Layer 2 of a small transformer language model trained on English Wikipedia (8 layers, counted from 0, width 64).
A neuron's activation on a vector x is SiLU(gate . x) times (in . x), where the dot is the dot product.

Input weights of the MLP neurons that the questions are about. A number n stands for (n - 500) times 0.0011.
n7 gate: 403,514,467,493,513,668,532,331,513,631,414,483,591,250,525,207,562,304,479,418,483,551,510,454,422,548,565,377,283,656,309,579,540,652,716,603,543,535,510,530,486,591,582,625,500,560,500,483,310,414,454,438,359,418,496,451,462,496,469,209,620,288,687,493
n12 gate: 728,687,544,243,490,313,613,484,628,517,393,424,516,534,429,560,358,604,572,624,372,391,374,650,362,396,397,553,517,437,337,623,625,320,486,554,619,503,666,497,461,374,627,636,490,470,558,479,715,594,583,691,493,514,547,492,441,625,576,624,648,745,375,490
n89 gate: 673,605,472,540,493,626,500,578,791,526,605,544,411,411,631,403,504,507,613,616,442,561,312,542,422,562,471,630,427,364,454,530,564,621,395,398,724,365,298,496,537,432,439,611,555,539,576,357,112,454,580,511,400,652,431,444,555,526,741,281,489,243,549,581
n98 gate: 552,369,699,363,463,387,482,548,537,649,663,649,444,358,610,397,417,942,532,493,503,507,464,460,437,507,449,480,404,382,389,288,443,530,466,544,647,479,705,497,372,439,534,592,531,336,643,326,527,547,563,521,642,418,323,508,570,664,573,697,507,585,592,570
n116 gate: 530,413,246,444,549,312,510,453,291,577,246,212,601,513,675,521,423,400,448,470,427,157,580,526,493,507,503,497,522,598,565,503,467,520,593,506,657,386,525,421,397,451,390,546,497,328,483,426,370,558,439,456,490,493,650,511,534,625,386,476,432,533,675,322
n123 gate: 589,636,668,460,665,386,659,359,531,576,496,312,591,461,496,713,341,492,504,472,484,583,278,677,603,679,132,658,534,738,270,646,764,414,512,353,729,484,372,425,537,594,488,634,629,465,516,548,570,496,446,291,547,437,354,735,492,550,368,418,333,339,533,450
n127 gate: 451,763,573,600,529,630,615,255,646,617,572,440,681,489,562,554,271,399,679,642,560,626,601,525,646,444,277,264,637,553,383,418,467,426,680,394,387,553,592,530,407,312,433,518,530,558,389,492,485,435,305,451,482,813,520,537,591,539,315,565,537,334,550,325
n146 gate: 432,563,496,418,191,392,600,416,416,370,538,453,426,496,577,492,421,528,484,437,406,360,489,625,288,580,695,485,598,464,558,557,389,620,378,645,631,310,263,504,419,508,340,523,444,408,418,512,485,451,606,417,627,613,208,586,504,366,966,432,542,338,690,797
n219 gate: 397,433,449,465,631,565,292,474,497,330,612,482,383,393,460,572,458,489,325,493,623,545,520,378,591,790,605,666,224,479,490,331,637,669,637,432,320,525,629,465,420,493,682,382,599,667,469,429,462,415,564,539,503,559,496,446,741,708,542,662,418,438,305,595
n227 gate: 576,401,689,410,461,613,759,400,419,460,603,262,624,434,659,362,492,865,410,421,563,645,606,412,470,335,551,400,394,592,395,302,581,753,559,581,459,612,526,438,590,406,512,562,320,585,394,692,431,550,386,823,368,681,450,366,764,549,596,484,635,625,427,477
n235 gate: 560,603,507,599,507,813,681,321,511,278,536,248,360,638,708,352,430,567,358,452,511,613,433,443,564,385,226,461,588,645,446,238,496,616,331,274,354,675,469,598,511,387,427,525,608,461,434,384,453,579,500,511,366,599,581,468,426,592,478,425,439,504,614,314
n7 in: 660,488,517,451,425,398,635,593,466,627,576,471,572,480,482,391,556,591,552,515,503,433,458,396,478,569,666,409,646,678,773,699,509,307,439,509,515,397,417,491,479,359,433,419,497,460,570,479,543,389,472,588,552,491,451,273,465,479,388,302,394,572,618,528
n12 in: 424,454,446,555,635,440,520,524,691,461,635,480,444,497,624,570,653,232,409,370,464,645,469,340,676,577,678,481,472,563,548,694,449,561,630,478,415,477,604,702,567,542,341,449,394,636,338,299,471,449,544,306,426,455,589,582,421,446,638,530,328,362,524,481
n89 in: 566,526,551,597,711,453,503,545,656,359,553,529,398,465,717,420,324,445,530,510,438,410,531,522,511,720,355,500,325,477,379,391,636,567,432,225,558,536,319,391,440,458,494,506,391,295,587,645,522,588,494,484,583,387,647,589,582,493,592,520,297,449,319,554
n98 in: 448,567,478,564,591,454,556,479,769,442,454,420,397,532,582,464,753,368,467,580,535,703,315,438,604,455,662,491,426,620,560,480,341,453,308,537,376,381,409,550,589,585,420,377,652,537,386,506,572,320,386,461,387,497,678,570,396,397,400,470,419,333,424,438
n116 in: 394,396,334,445,426,377,303,625,646,520,575,520,549,564,396,557,376,444,415,565,409,526,475,444,718,385,626,465,681,520,401,554,573,353,357,563,500,490,371,279,372,494,409,526,385,598,455,339,338,402,450,582,481,519,592,333,424,571,530,680,532,654,560,750
n123 in: 644,507,503,212,451,623,681,692,420,336,578,571,537,591,434,540,486,642,625,571,298,570,490,452,527,432,598,572,500,514,604,696,559,605,627,441,611,272,423,347,383,434,264,619,260,386,465,482,321,596,483,475,646,401,571,574,643,452,507,373,611,692,529,641
n127 in: 534,652,576,618,690,359,519,497,700,388,385,332,577,387,466,573,407,459,515,678,626,691,507,639,496,512,294,248,436,440,362,415,580,354,660,327,504,448,623,398,412,288,275,441,748,511,426,500,435,414,615,586,500,832,430,411,624,573,466,515,464,394,397,554
n146 in: 589,635,579,388,230,466,646,452,464,393,644,518,417,572,508,508,420,636,417,635,409,460,493,384,575,437,790,549,616,452,543,511,543,601,376,536,630,408,397,435,538,601,525,558,555,379,471,267,340,461,616,276,611,507,232,508,721,439,765,410,628,407,771,617
n219 in: 421,476,369,577,476,552,635,536,389,437,693,530,543,476,448,626,667,509,627,545,464,527,500,560,603,506,536,523,517,512,403,316,328,500,518,448,675,657,500,409,737,515,280,468,518,648,319,536,509,471,486,383,403,613,591,471,343,599,662,681,474,550,429,451
n227 in: 486,534,668,490,334,545,417,554,305,629,529,358,519,324,608,399,379,703,374,517,547,527,600,445,639,290,600,507,241,704,384,426,658,410,584,631,408,731,570,447,566,570,631,686,480,490,503,408,438,484,477,337,573,584,673,544,640,458,527,590,391,467,413,507
n235 in: 363,577,591,455,560,829,675,431,601,416,540,416,527,411,391,397,471,555,236,526,680,363,522,376,336,427,535,484,460,487,462,473,613,649,616,534,409,253,363,693,543,360,446,634,598,422,385,409,606,519,429,604,554,458,517,423,568,447,380,484,456,510,503,597

Each question shows a token from some text and the vector x that enters the MLP there. A number n stands for (n - 500) times 0.0066.

"–": 495,315,409,713,613,207,304,470,574,379,399,522,378,529,558,359,600,493,445,285,283,525,554,375,432,266,472,204,754,585,443,481,412,477,489,650,552,531,623,677,466,494,336,553,534,460,560,718,425,618,422,457,416,563,454,675,703,496,451,489,644,322,401,477
The three highest activations, in order: n123, n219, n127

" of": 520,359,535,494,751,461,278,477,715,316,465,447,502,673,563,225,653,530,500,363,603,504,601,394,458,481,428,452,613,413,585,541,490,382,535,530,654,482,440,459,700,451,191,540,551,454,524,556,318,504,391,444,587,508,468,494,589,778,505,621,568,492,541,675
The most active neuron and its activation: n89, at about 0.37

"\n": 679,324,446,390,536,469,321,576,406,271,464,425,454,769,563,428,547,608,359,579,378,420,504,598,436,426,446,306,487,639,532,576,673,354,505,577,429,385,471,635,649,509,308,413,389,412,551,536,585,619,606,376,391,498,319,508,815,692,372,662,467,436,523,370
Which two neurons fire most, strongest first? n123, n227

"ver": 681,409,336,619,581,645,396,556,378,317,761,697,384,296,413,516,675,273,552,399,496,566,485,562,484,413,536,488,590,598,437,607,484,457,724,595,528,741,658,555,475,431,440,417,370,407,597,623,527,608,522,460,377,511,513,634,481,726,415,499,598,356,147,382
Which of these neurons fires most? n219

" Auckland": 544,531,411,501,661,376,536,538,548,421,764,618,356,492,316,558,641,382,381,503,465,514,686,495,435,359,633,281,527,624,389,632,496,480,476,421,640,490,564,492,631,407,278,422,259,435,562,526,657,545,502,410,442,406,477,670,573,748,345,322,779,485,432,556
The most active neuron and its activation: n12, at about 0.16

"1": 501,436,395,617,650,518,350,520,609,557,463,610,293,518,575,461,628,558,301,462,592,456,365,487,502,461,590,409,690,764,518,498,489,436,636,791,566,520,463,380,538,664,188,341,445,321,633,575,569,439,341,435,629,523,264,729,566,467,416,576,551,472,376,729
The most active neuron and its activation: n98, at about 0.14

"3": 510,312,557,570,704,782,415,501,451,555,559,463,192,699,376,426,498,471,326,457,298,629,517,494,367,384,404,466,635,490,514,428,368,481,776,676,557,525,521,500,473,728,292,414,476,293,596,720,619,588,472,527,412,232,498,423,552,548,449,372,401,591,466,697
The most active neuron and its activation: n127, at about 0.3

"ard": 557,409,355,526,671,454,386,494,372,398,728,669,466,485,397,355,719,444,500,364,357,493,522,478,509,383,472,493,427,493,465,457,460,483,687,510,694,440,672,467,617,392,310,355,269,353,568,486,586,512,392,480,447,540,572,614,498,816,398,577,465,457,250,416
Which two neurons fire most, strongest first? n219, n146

"mi": 435,245,501,311,528,589,539,505,410,486,642,611,337,441,437,376,610,413,288,435,369,508,571,520,476,204,616,328,552,558,635,435,383,536,598,487,689,633,399,531,627,527,283,289,426,409,791,600,623,648,474,505,455,512,670,618,475,627,483,308,435,621,495,741
Which of these neurons fires most? n127

"ions": 479,383,401,634,833,441,510,580,459,459,727,480,389,459,433,377,624,613,395,535,447,559,354,481,518,300,622,455,379,640,550,469,334,472,510,587,597,643,522,575,637,426,440,362,378,424,659,499,436,554,277,345,501,430,431,663,585,808,460,456,603,500,397,603
Which of these neurons fires most? n98

" her": 631,478,504,607,587,612,391,648,655,413,540,354,320,624,572,396,654,503,424,539,478,559,400,630,328,405,388,640,735,585,500,753,547,338,545,488,639,480,401,292,598,479,401,556,381,580,565,398,631,519,362,249,538,391,698,637,570,655,216,334,565,489,656,499
Which of these neurons fires most? n123

" went": 507,319,630,464,622,609,493,549,639,481,569,342,436,404,495,473,703,425,289,390,642,432,374,636,356,299,608,415,494,540,496,475,527,323,520,511,529,573,396,481,379,349,404,628,365,278,677,425,619,524,274,330,627,255,593,506,637,634,247,370,723,425,530,445
The three highest activations, in order: n7, n219, n235

"ins": 426,391,423,553,721,390,448,618,590,544,740,527,366,464,622,180,601,541,413,396,422,478,388,461,529,363,561,549,313,585,540,502,298,455,569,538,635,668,549,562,636,458,469,330,356,473,713,487,400,660,183,298,596,496,449,748,481,672,574,503,548,478,408,551
The three highest activations, in order: n98, n127, n89

"e": 492,415,358,510,778,583,252,558,537,483,683,736,325,539,564,408,699,437,492,439,383,518,363,468,450,325,416,482,421,636,533,619,472,528,574,452,605,578,506,509,556,526,323,182,385,352,826,442,476,479,576,427,453,471,532,494,547,729,374,343,517,498,295,487
The three highest activations, in order: n89, n146, n227

" Sch": 596,642,418,472,591,543,359,420,539,438,623,681,274,614,428,343,674,443,221,497,570,422,598,696,406,330,397,370,546,657,473,677,314,415,644,412,536,569,356,385,628,296,489,330,381,411,698,392,571,475,496,379,586,807,508,565,513,535,562,396,507,525,263,497
The most active neuron and its activation: n127, at about 0.19

" area": 435,471,578,589,735,480,467,643,310,506,679,356,331,464,526,480,475,523,421,474,266,417,665,422,464,214,582,327,524,429,366,533,424,312,549,638,653,618,543,560,734,565,568,393,389,420,514,650,414,489,461,396,405,432,576,602,642,727,415,457,498,747,536,654
Which of these neurons fires most? n227

" traditional": 504,305,451,580,614,537,339,482,611,408,551,415,589,433,544,422,557,507,412,490,469,648,562,323,469,366,380,486,634,553,609,433,609,478,598,466,652,452,530,565,761,497,451,702,481,341,567,630,610,473,580,413,530,467,561,484,649,859,344,449,577,558,445,623
Which of these neurons fires most? n235

"9": 572,223,385,548,672,611,464,504,587,507,586,505,293,765,425,357,528,345,489,454,461,722,605,478,484,401,537,395,566,514,453,505,377,458,762,638,663,510,511,517,455,474,253,449,362,395,627,763,630,397,293,459,393,438,470,608,477,650,518,532,569,355,367,663
The three highest activations, in order: n146, n235, n127

" Corporation": 544,615,420,565,757,436,516,583,295,279,788,444,384,583,435,406,655,378,306,526,382,518,551,493,351,401,618,486,432,680,419,398,425,469,471,631,585,514,504,600,680,405,338,378,416,390,547,579,386,542,431,536,502,547,561,712,579,747,356,525,596,429,454,622
Which two neurons fire most, strongest first? n219, n235

"-P": 730,416,590,645,549,510,473,427,495,428,566,455,165,534,402,361,596,252,382,368,326,541,504,511,343,231,566,368,605,764,627,403,528,563,560,523,484,534,366,514,562,395,460,559,447,362,462,450,467,688,431,446,725,855,448,580,555,620,494,702,405,323,439,524
Which of these neurons fires most? n235

"z": 632,479,438,569,665,329,390,432,444,418,657,651,141,537,421,458,567,220,460,343,364,559,492,529,447,419,590,521,426,655,619,671,393,434,581,588,654,649,636,574,484,398,461,365,499,327,776,480,548,539,667,468,466,748,506,684,418,694,433,481,643,560,289,435
Which two neurons fire most, strongest first? n12, n235

"ward": 551,391,401,632,646,550,395,528,512,322,759,578,239,360,444,511,831,421,512,418,362,576,472,481,506,344,514,459,423,452,488,547,442,528,588,462,637,572,635,617,567,529,294,423,327,389,538,526,542,510,347,423,529,518,511,667,676,754,332,425,671,523,260,477
Which two neurons fire most, strongest first? n219, n146

"ore": 533,441,402,573,656,373,404,624,469,477,774,656,611,515,436,346,659,550,448,383,360,491,531,525,459,277,571,455,445,566,499,463,504,598,547,443,736,589,667,667,652,508,439,480,352,358,579,582,527,661,523,520,489,494,495,769,506,802,363,481,544,439,321,424
Which of these neurons fires most? n146

"w": 457,421,528,658,517,560,269,515,406,269,678,732,241,429,411,508,668,260,436,373,415,544,383,621,589,279,413,451,496,504,465,740,467,479,634,605,680,658,546,565,361,502,372,298,321,354,690,404,566,451,483,375,445,714,586,529,462,504,510,554,545,309,274,423
Which two neurons fire most, strongest first? n235, n146

" as": 796,442,622,541,751,358,339,679,469,379,612,482,637,504,572,500,441,571,247,438,369,552,500,634,349,593,366,657,728,516,567,294,413,388,459,586,700,386,369,425,485,603,467,380,626,366,533,525,456,648,328,313,411,517,513,533,635,686,422,561,568,358,472,596
The most active neuron and its activation: n89, at about 0.58

",": 329,362,482,558,792,421,399,540,482,328,412,448,289,573,489,409,340,409,403,407,329,553,443,428,370,499,564,476,653,638,393,431,545,351,512,485,636,480,567,543,508,315,420,375,454,301,453,533,300,431,364,487,367,432,415,600,805,727,370,704,487,420,441,587
Which of these neurons fires most? n116

" H": 398,463,602,524,661,490,308,399,646,404,540,693,398,656,532,489,602,384,416,368,400,411,490,685,438,119,320,335,603,661,502,520,363,415,560,498,606,446,338,395,618,384,363,327,336,260,541,280,525,431,501,446,604,825,393,533,493,596,515,504,568,347,402,533
The most active neuron and its activation: n127, at about 1.1

"),": 608,273,393,365,710,460,318,456,448,333,466,381,409,520,557,450,439,487,300,499,353,595,531,512,326,308,455,499,683,622,544,440,562,344,554,366,651,307,685,468,457,397,459,403,525,381,501,553,487,624,419,391,369,470,392,524,627,768,383,523,455,422,655,585
The most active neuron and its activation: n116, at about 0.73